Layer 5 of a small transformer language model trained on English Wikipedia (8 layers, counted from 0, width 96). Numbers have three digits each and are written without spaces.
In attention head 2, each number of a token's query is one row of weights dot the token's vector x. The head spreads its attention over the tokens so far by the softmax of query dot key.

Query weights of the head. A number n stands for (n - 500) times 0.0017.
q0: 453407700468596338646571530570526777545486511347592347456550521546184595388633447576584522597646483485417634527431548532138596581530435431642697117391455279408526232718825459368667710687630307652519368647453643509535375225480450641487443543399325649375610439337495363603579769275479554428
q1: 226380642374639591391818483587458543414504201544368519509540382567491296422445543749431605526252483511720548618492382435534460622523615559756432378694440466698253384393572414409488348541505567487549362529654575413428589460427538333588720336451408550552758796597561617561548348506501387430
q2: 518592924477496604394367635442416596221360409573193406455226472745415794163679467569778401459598412524326386318602587610362661599299588528602724227281340655475438411584398428646538549385334894406535799550737391393277539493523689791508344516599444512357729470484368437290562653464443643312
q3: 443279393512673379515297530418461444572603820642551493562708904505360482604245602490443661495297289556752280543720312494719355465472669690650525576588370654224738335413398374436504579355736469569459539601688517700558648359593607699278750327295516599328439611371272341467495483498488370667
q4: 333512094450542422678371350689632436592441330651076446449366426466839477496553568632602426351443406363541436727526415511258565347491445248495540335585647593546454659735510715564515582186429527718440362464666732417567512610308503595508556578322780627283421558673333323599449589411677583603
q5: 585571354377475713349435864539604238241617622479682332456528281433340474771528456323703506580280700366618523748492710662469443527443504159460379536388494603489721356605406485602404670384468423524420486516475462654467551518504522624717592253709250487534717447345490636396533479241652543303
q6: 516516539636568276448839528437389546414477493529472344588674395626445390570682716516392347603574611853585404765481438533468272238321597433521384295218503430275596346424374466507561346271267750802430731492473589701620556628489405497389495449502615252310715349600554589451365622590416497592
q7: 616341447313453376653291659372482431834448491417547595521616419671655419296450564625616506644522470280577548700650661218342428705252736528545554351633671271366408312502436515617430612470544509519489490357410374551560582298458462610545685759560556332511178516448414642269481487325636396654
q8: 712432289536456475601420738498509629343470431664413572758402386400714489520434775733246480309626615470477383489407532185195503796453377484439523513663516546441511638305318407480532644398337548541573498362591478320638586574664793657640243489822304407266530432535278673573186760599478605367
q9: 182658564674228432623473431550752563669509306585705437589424381582440596731736697405741819182625515579324454562420321596252643573441501441897519434552296643414415520323558522619318507485279544417406412521425488586407608368817542530519559277513457503450313370669459509408588573570472273531
q10: 447497618548485588436520477494577651535391379560619632499348565405304602452673411565356641406577481760634350739337466350530523495521538531597418718376494658280518385653489487481671559386572389493451427489511542206364533458681594495461670789409433470498528503354326544480297544586269564600
q11: 512274388390654624395660608575390340519395431529619501249564564518579523656390504658623367632513462410468362135436679530403520522304677654448585601375537272227605596463590414562568366249339374675430647607529486617356594387499705604632258612386605721596599584740440418457303736224541529497
q12: 582387416537442445577564506475635682387608500563678363531610382264259374422358498175281324449469368182684388780508839829474459571505666463292422367380443571444575709479562701378315536604626784537214770405648610369326603424498716583563545344573422357621275548659415597579302172652863484601
q13: 443499294669636663378476653422495513321315556644609479409574501637389435627599604662487296613592638591647454474265168419376599548676609461436492560357662641399433681429556657526499395622586540403620518643358428446307349492446424528636612412372539852298296363494363596319495446406324744408
q14: 604521394499565429482599483372658517493432656278421595433567492479430793579420438404552622479338496480539621535482502543428269465414422589584399452477266518437533371597615485403243271690517593361492471772369441424668459529827492561650263461435313526226495526815544492588602714382829455733
q15: 388426295248490320485482430268580407458409720509303353481463665419427728442637511631682599332512697626331534563237642511623620422268556545382618523488462325732405478439744644597526211559492378748482576448682853492267493662448572493599638568622523501346420361587389560668648355463353560653
q16: 600780567518527480468303465303443773632412523439435536476397764701744485686418256335842442815547574628407418704602532561304480335603438735447591479639449644508464484286539373334294842497343272661583191570444434541177640468199576362768167663481398635593477461370531444493528314571547308445
q17: 633526483268716669397511370403689606407557790628337572515116260394657579660642569108215714536504495541667654407486542391746411385581652637539481320632381438198083482588372435511402551581602417688446601625604538627478515494345602351896607292570420367434622458507632410219662658399489321521
q18: 356757519575231662535444747606545664780675691536349391732584545524403295378279592538645544504512355420232244648249677489416529548550375439333270301514660360163338816554327251675435508735766668668527634483373560510526358605521617462310736344579694416291654699641589152374444595417534363478
q19: 125350496453475610582755402607544643706418317402440436753691739518553656711462767227356461344519630500733420460496399440488644468538660435180396198471382451444726451521607668414590604450548518541326508492595499592394167566405593382435440499672423332595627589462359474430690321498407647657
q20: 551417496418404662045596409565536413316683416498506454798254411719415369474679216518655357618587490590325570607403533536573696450510647804629297840365468572639670485745622398359544690353696710454368276523586715433715412429704419287504588671509355436553227394699220277431503480593462361303
q21: 413404477416566497731170439351586478321387442467467540330481478341443494412705505607716636591457733458299674465390514342420326571660457423318546323475465527353755558420698667761680426534521493501468574521672572638595456501445671244495506502193453216389378748554599556557411676711782408456
q22: 543456422456490239722448426477610517513525560543784498318562335466755322550593659492698285303389401482500505543642653546480483438424556678440306239612615449578519356841670473448693351668478313574387413534698640452671757531539412584745586456444644403197610437372373521501449209628239139453
q23: 633726410434484407437540490772407560505316530585353294638544753354542432371246514446585544323324837634558613540574603454667537523740725578293634644400514645441468335350610545621837487401450545645343349352254440390486368291632572616382449587358361424410336373535633435253491473450574594338
q24: 524544627589495589335594385547721544593269500547767508537444678443690446463555417347447675211183343573412323570429445205751549118418616487623423590522419418576709578510357557322632643517488710290547806308591493549529504620415325393844557605452656555394369389633440551787302187298514740541
q25: 542532369344554405505591680838394476621121476361322594477517486287458593625600538396441280514495492573624507661703718419362629544731510463587242530635576703112571189570386418279265278425590352530599679396446365654252690441564524478346517523663561424216447344694727564733739655690566583589
q26: 282265414587391439654518486632607563449581699582596466566528531483251695373357484539419395571559502381612692186713154445352352428800620477625406467591620341534501492398542364470515601416388386727295598532326497632487755652704438592712351585591379480599184413632347492644548561469587564450
q27: 422444366430221561428500543778545228373340530391576696291437446623278324534410511473499386453769603575461558609511305536652690448717405562378725350510333314610376410319530690522395568568647724465409370569519518591724426706489548730552466611408652619190451793626549619452454511676234542276
q28: 356386454449553287663609807516566558667531487520528649673396267394125686660517436573396530651398551358480380373533641608776736610455472617570407586637401342477413627398623469368630526332232526465627475568461446477656563493336290145436506532232632489301482601419338565560408541460552724544
q29: 460567596393246533393393363682554555321584577588245366583696405552244635547668440489485294289314735509353217637749549515401477628629359473473547648645447429382632639559516404507549464400560430412657417715420232470554691671579606381415542610411458816762649402593688644420441380458523319467
q30: 724443463467596291297317472611315740420397413529485439490458372508516693807545548468585681583517539593284236596426282536580544621694342650564342234537483510459425354438539600367720329466665642571649571330370308844546428575418661697620757291642617482740421484543621371558488291515601142730
q31: 527403371516471619592439261409609460615447430571496738728323174635394379716496530428410455392388510651514457228582536368541669621352607577026614461490421464413613559641694283453355600618378453413131419688447565473298446521503430712508612610377544591773397504575380638528427536617587838474

Each question shows a short text with each token's key, already scaled and adjusted for position as the last token sees it. A number n stands for (n - 500) times 0.0036.

Then comes the last token's vector x. A number n stands for (n - 500) times 0.0088.

0 " d": 408282601365637673617357467341795646574556678433569518437680633566608455293426412332566599445301
1 "o": 381306732274592546650449497385825599688642742383544561535759569399595528215500321323603681437243
2 " n": 387239687429584550628266423498848596751568752410447548495745625461684441294409331469552726347295
3 "ot": 454270718386580429659376361433750664708558720307485519605739551534678459285248379378569636416278
4 " d": 454196707306594660635347396433793630604519724373416593435804614419578477369333491293483617376289
5 "ire": 486334724398501565669341406478777669609419835399373584402848616424556527403373430327541626473289
6 "ct": 389273675471562461703318400424829677676525726329464573603770587372517557364352428389643615427286
7 "ly": 342256760426612518575418431363760672713598674363496531558719598482549662428320499313563655416224
8 " pro": 430254645319592669649437433510833632572616668391511509528795637342580492413394417280607600448164
x: 452561260491544472545596521538547667492543302698585449531568502445392505681502326568460551447471262310580534417298371571611490394440586387235568591601560422597470414669418754383552622558423387563524539310591533422446583755421543567529551633467377415498712399436494370356492742524519433486
To which token does the last token give the most attention? 4 " d"

0 "et": 401291598366633668625347468332796645573554687417577512436676619565595462283433430338571587451303
1 "s": 308239717254602597657395429369740649672559854321494486548768607500611522277452404306545627405255
2 ".\n": 326261623357666644661355537447761643575526748401438621457752565507616504264402369343646574451325
3 "-": 351180702420654577632327529425777748479587726415471491408763563526465545263379379328566560432322
4 " t": 357237658427654514554408554449739711512630767440484571549751612521571525319441434409582530426348
5 "d": 303281728339614516679325460432696727511706791378421525498762564434522463464384372383579670467338
6 "b": 306245780310515536744367443444708761467637791332554611511733449403597404416368360298510595550244
7 " (": 327229660341581622675336438415767705565578800431409585537786561422596522273373373351454587442321
8 "\"": 294273615312570558581344399452781636669555706431489533468819599447573539349416455405541594492295
x: 546487338390567478444486595521495541432590291585597489492494615356393574660529471627426640463450247486487562546311293573614587380436377494294372457592618429476474333604434820594457570588415427409472570449584493579422618728578452478495430718470432345659674387477419337358541732691566479560
Which token does the last token look at most, and with what share of its attention? 2 ".\n", with about 50%

0 ",": 397280586377646673620356468338792646573535678431561510435667624575595461290427425325565582455313
1 " e": 363230653384691596622377495505809589636558818427436453510666694522610606285449343352630692431234
2 "v": 426294579419677531701271311533810597605681737353457377371685640547602595266413270385730727369176
3 "en": 303267682398658510616360422657789513694528815332566468539686620533629543212439271423569758417264
4 " th": 345317564386596611582344432558769614636472717401552392483617540515704427286411331345630627314212
5 "ou": 227294608310653543620415379544688544698510848253432457481646646392585559433584405365576754497268
6 "gh": 201258616422662523576262376551690660791531854389487312531676642430637507451477372288558805455276
7 " it": 300311579373627692571253468504712664732519808334382452420734576463615540364503437393507700367364
8 " w": 379221676404522630494354457344831695631488766337478479486677558502640546387430330373602708384346
x: 430538248630604535405516697534610520495461262484615606505509684439533610582396436543409513353288309421515527455379416649478595487489360435350416569582448337474481361637393722432582539570385298437326520493547527425607722639537484615638546658341419416664734457432534421424503768630535464465
Which two tokens does the last token look at most, in order? 7 " it", 8 " w"

0 "3": 395276602381634680629355475333790649569547693431551502443670624573607455288424419335579593456305
1 "3": 260229711363592655728401496424779672674503855405483462531709582473635481222496358333589584433287
2 " |": 248273681425642632702309440371821707575536801350449463540692563476632500204401300324608600401318
3 " ": 234261637420539631701348420406718608720562814304399538512680583485621540250401370319612660487275
4 "+": 343160630372529685681361380477763582682640745376405496546746743552552518234388436290567607439234
5 "3": 333210641381587652733393432418669667680585781351466404611744629508583537241428431369568608477304
6 ".": 191244677393487627734446393427696660559594745311368456585747662462545611273432393377658610546285
7 "9": 256249709424615605713415456430671738642611822459457456649712618550541576275508405344595622411218
8 "3": 245268731399626619731392499436668728694578845418461458671703574489551548256507420392613664399249
x: 484538356530598538498459678639419533454585309600547465554604531425484485570380472653690430501373258468462451453409408547700512397456573538395484606470576350508528318599419686452487514437358409288303552520480549493438671855451541502451451600447483309542588522467711361328661861507401401629
Which token does the last token look at most, and with what share of its attention? 2 " |", with about 50%

0 " |": 394289605392638676633345478328800646561544685428556509445682615581607446282413414324578588453321
1 " ": 265243670350599643688370412350728632706550799345459516482710605511634490244441350271591668456255
2 " |": 275238665419619659668310410355834661608576731359503471529699596533618501210389298290574583401336
3 " ": 255239658435516661674332407397720575743610797321407569552687608543581511267396388286592652503303
4 " |": 253225675456559675633295385396838639657637730354484505591697629542582495220370335291564604406369
5 " ": 225257668444509660664330392409737586753627801318403586592698605551549508275403412287594661502324
6 "2": 249221708518431629723307416510791603801663806417434564604731541546543496228402379382596600490358
7 "9": 211223661523403584790323408459737675742600843449378470619706540568521567231462409362646605463300
8 ",": 252192667467491644782352327480719658616577837449342432550693584456534539233388455402600551436301
x: 410574350532451601387340676476328600435515268631622567650605576415478484612395424631553449457405277546520485520440370595684563429400531434325475635421455449424541312666439707463508366518348429539386590572552630512412531680563475548520585656510443442604622460460506405226442811605464357712
To which token does the last token give the most attention? 4 " |"

0 "ay": 399293600379637669619361471336798648569545686425573519437669621572597463282430436332553586447313
1 " He": 375308731405603617684441496442820638619563776389503477419774580500609577244498349260525756472279
2 "in": 404239854448535541737419425372752677683591778346521486409738589544636497332360414211572746463343
3 " H": 239304745457629724734470482359716555634578826445552527471764561554678569356475396331531743417273
4 "um": 256261690373603639744504425409663563689699806422603512552700520463667517430441356299606702489283
5 " T": 310259717399719720698474549382618578666657866453609555557683523499604543328373420374559562331305
6 "an": 230349779313568723747415493346722578697643878368543559460772528445619506406358333301522696596339
7 "h": 221332772415593692687462562405690597766674944388542524547707563496622510403417482377560736358193
8 "a": 249441800358617715753429485428695594764704907342541593524720581369534472363529507402529623443217
x: 546648254565532548421367700669426641411521436551511584486511545499408489555465467492591515443245375498525499594307263560578382422411619549382435508570545425536481263622512756541479602633349565402427584459603476329233615746416492576622514444524457300550578471472559306506574817559610431528
Which two tokens does the last token look at most, in order? 8 "a", 6 "an"

0 "%": 389271606364635678628345463353782644585555705424560517454670628565594466280427396332583610443297
1 " |\n": 278264733344680672649335466420735653622548756372541584511683517470630436180401309301579658403249
2 "|": 287246678394641613662307526366780763589566775400489526499749518480612434246473372280593602388353
3 " ": 271222641361585526654362469345714694591610884451435568509759584427644467311479390358603632498295
4 " |": 269169678385587545614342436354820699565636783417490510569734642462641534250402328349571573448352
5 " B": 341225725344566555681480535384811665504597803415494486567797554467645418297460458250526643508393
6 "N": 278260773367586513649399468412787644661604882478445471499844559626673391273399385368503693414433
7 " |": 225222736418624630646335485363807622634555871378464459565746603546722493251330391335560658404440
8 " B": 311264779353583610722512540371820626537580814379529476559798534502637437291421470248516639498401
x: 495527296485564534546414600442550654466451280601448504537639544579477611597469451572528535340314331551459545447462295519541526460419404549243350536590513436469524336635347766397510488597397431445486588449595561473466549745580496622583639729566352340641623516488526383275528785542558370376
Which two tokens does the last token look at most, in order? 8 " B", 5 " B"

0 " d": 408282601365637673617357467341795646574556678433569518437680633566608455293426412332566599445301
1 "b": 367205807293498525788462422445706702612584838324575539531673525487652392289424412296497637430169
2 "m": 291276784241573545704399409448668635597643799380578520467761580537620497290439399404568658292165
3 " with": 297210584245645708655305440478743639696515771370508437419631591586628483338406364325564626376285
4 " s": 326267666348517725552441517405750696652560714349485477527675637458595513254469402260506526364326
5 "om": 324316731318552622526469491415741703746710693321578595415677617485498517242356360350639621330281
6 "e": 374284755404554673470407405421742678735690819268615583491605612560551616203530337324691619422200
7 " n": 342278675441575604596302434490917621730597737377482573463701605513638493304388348480609651332294
8 "ew": 292302654558411532627326531459834659746542780342450448522702554534680485443359387343690673467337
x: 457461254562492459483447789512414552536514332701550555566423617465404577577440398547443540314388332613537447403498499695629608398598500483336447617590337401426418374696388661497542536528562371358298535556495571389438709809462559645610588499365346450676700455520385395489525718586358359501
Which token does the last token look at most, and with what share of its attention? 7 " n", with about 60%

0 "am": 401281596382643665624352467342784646573556682432574520435670631575614462289421411328570598447305
1 "s": 309226714273616584647409428385736631686561849328489501531769628509651537268454397281545638387269
2 "a": 377421761271554670685427435489638629665586805298542592468747639449575480199473462347578564509254
3 "f": 336391861287460476680417435457680692704462803365552522466703623491503400259435324266605732388265
4 "ar": 291359649311543495681362438349702536724528827353576553538730554516607519333381396331558605320234
5 ",": 274211666326649630698365387481768679666502839427445503476703654464539475266444387304558579337289
6 " L": 274271741351604599759471443403831569574562800494526546503713550574648577292466357288479635367293
7 "ay": 276324711536628515833502448379801613661591873428456634517710571517635539354356489234544726336277
8 " Ch": 307304696413660661736458556288775618642624790535639524571710585550603550293363359296540628306240
x: 407455313718614560492569689371710538561467353610448441547577626538430489507476452534592480490280281475538534503466369461536422355407422472259400681651507390431527345643409635460591631552398444475460403487671558407417493716538583568562574580451324277564642443537535475253578824550536379551
To which token does the last token give the most attention? 7 "ay"

0 "0": 401273599380632680630343472331784646577555688430556505446667630574596456280428417340581595452302
1 " l": 333176783383590576661400453469765586650553786436515583553685609537671561301438353387517647385157
2 "ic": 388355651462564551746219317450762610706610808461509659562765724519648522404450354359613723312196
3 "en": 341306819389580522647391423620740626759487820406642572588728597503669474322516300450622752434219
4 "s": 357315672317557566649315359484679645750488825349445538622745557475668521327491422339570681271225
5 "ed": 361277748325586635760307295550729706780494802382576592472673608568669477348468456322595683404231
6 " s": 328300681385452723487381466417792688626583693339477518522686630473597489228424368301544510402319
7 "uc": 276361719429345638491373395410757652741599771303526553422671622435538457263363374331651634445325
8 "c": 314297781361472611452334299385698567615512786285546568568645665510485504187336343384684729293305
x: 584518379546553444525443658593469445538523226525583535584496530462389498434473337635475654497494373492559505416329463513632548521508494373392505580632484461399528249361584676361565538570417442440217485539624547387468612813383463534704528673575435320674609419328562391254503790556655373497
Which two tokens does the last token look at most, in order? 6 " s", 0 "0"

0 " |": 394289605392638676633345478328800646561544685428556509445682615581607446282413414324578588453321
1 " C": 385208691313600643657460521387752614556522817384512510614750643570642526267389356250600663384314
2 "and": 444280675344576588600454462445683525622591856349477497651766698491607497324390445246663661329418
3 "id": 556282755282609599584492422385647647730550922463363582621723598559602511329332356323657720339351
4 "ate": 449331698347624578688468497481711650738510961484444489657711593457572502383373422235714655432317
5 " |": 356283645473685660672324432336809701600517802393469463559701541540614490272378325318696585388334
6 " V": 433231686302639659804403464433802554578546823493560494397777578547599515218439394379629671359361
7 "ot": 407288654285688515769477335380672616591582721499591548567733512609573494238329369336570701497354
8 "es": 396301672216568543716349309479687577686568855483497528527833551603518604247388473387547705513291
x: 446610336347480434490513606477428538540602268568451467509525617626353427515520500631379599543298414568503573580299270623620475479563493418269498439616413429470564237609612748527462543555360404500398525511469480475327515768604468387619514711522614332579585431419477415448653781594517429561
To which token does the last token give the most attention? 6 " V"

0 "2": 397277597382636679627350471329794647572547690432554503446667621571600459286430416336581591461302
1 "0": 279208704361595629739324503363736664701574850355506496544719609487574468196479371352648625405251
2 "0": 315231729322562614722292538394669627746613904359469502574671561491562427225439372403668642348238
3 "8": 333279733266490620679310570410619650776530930419463475616650497549520430318469374362669646377224
4 "–": 367223668374554659664424495398787674635577853383456377569727629453579576271476343343730644446200
5 "2": 307226657393598576771371445413801640725601813382490433506715600432553584226483298432697643466208
6 "0": 217228618384553554825315498356732666736598844327449379565641654446465562249520347442717648455181
7 "1": 264272747298587568748364521400695637762578881387457395591607514461518529242464322474711674457168
8 "3": 293256761294565578739363559425715689765513932382415399590624513478550459287505391403702692388189
x: 580467330597517410511497714617292575459543257515590538493526471390449444542416436657547389520377292546494502511369448693635596420441505510412480611562515342467553342540398677409466486474345476350367497523485536386350655888515517494447505637498509300548615614448637356444619885570473389655
Which token does the last token look at most, and with what share of its attention? 6 "0", with about 70%

0 ".": 393278596379639677623361475333785642573542679438559515442673624575604458301429411325580589461306
1 " H": 281240738368654684661452493413745616594601807443509490516745567578664526323519358284543714426292
2 "as": 279271740332599690720485496477694674707730787404527542560800582520615514332505387335489717494390
3 " a": 353279678347571685620268453391717626688575693451467557485742618449649432178419406306559621499243
4 " g": 369216594394556648593350418318683619741655694388411533617699587436590493257578399377515643537293
5 "d": 401194781348434685639335394378674700636670697407441465636742668395560471473406474311531784460422
6 "b": 403215863269348616742407370415688746531578706347568549558748523369589421419362431257482663508290
7 "m": 372277793236488572666350366429643694557648728405528468543821571420575464384332469361563659303205
8 "-": 343216735256513711587402489364751702612639805351538423518776661492568513348418430370468572400293
x: 550618330579491474428425669436505569504429416477583562357618593551420483660559377625440371492401201403491556487436300592504529454526544429206331639623621421482539268634487773509598571537446375433442481399601574523498612857522558557535595617535357405659560313489544449321511676514524485521
To which token does the last token give the most attention? 4 " g"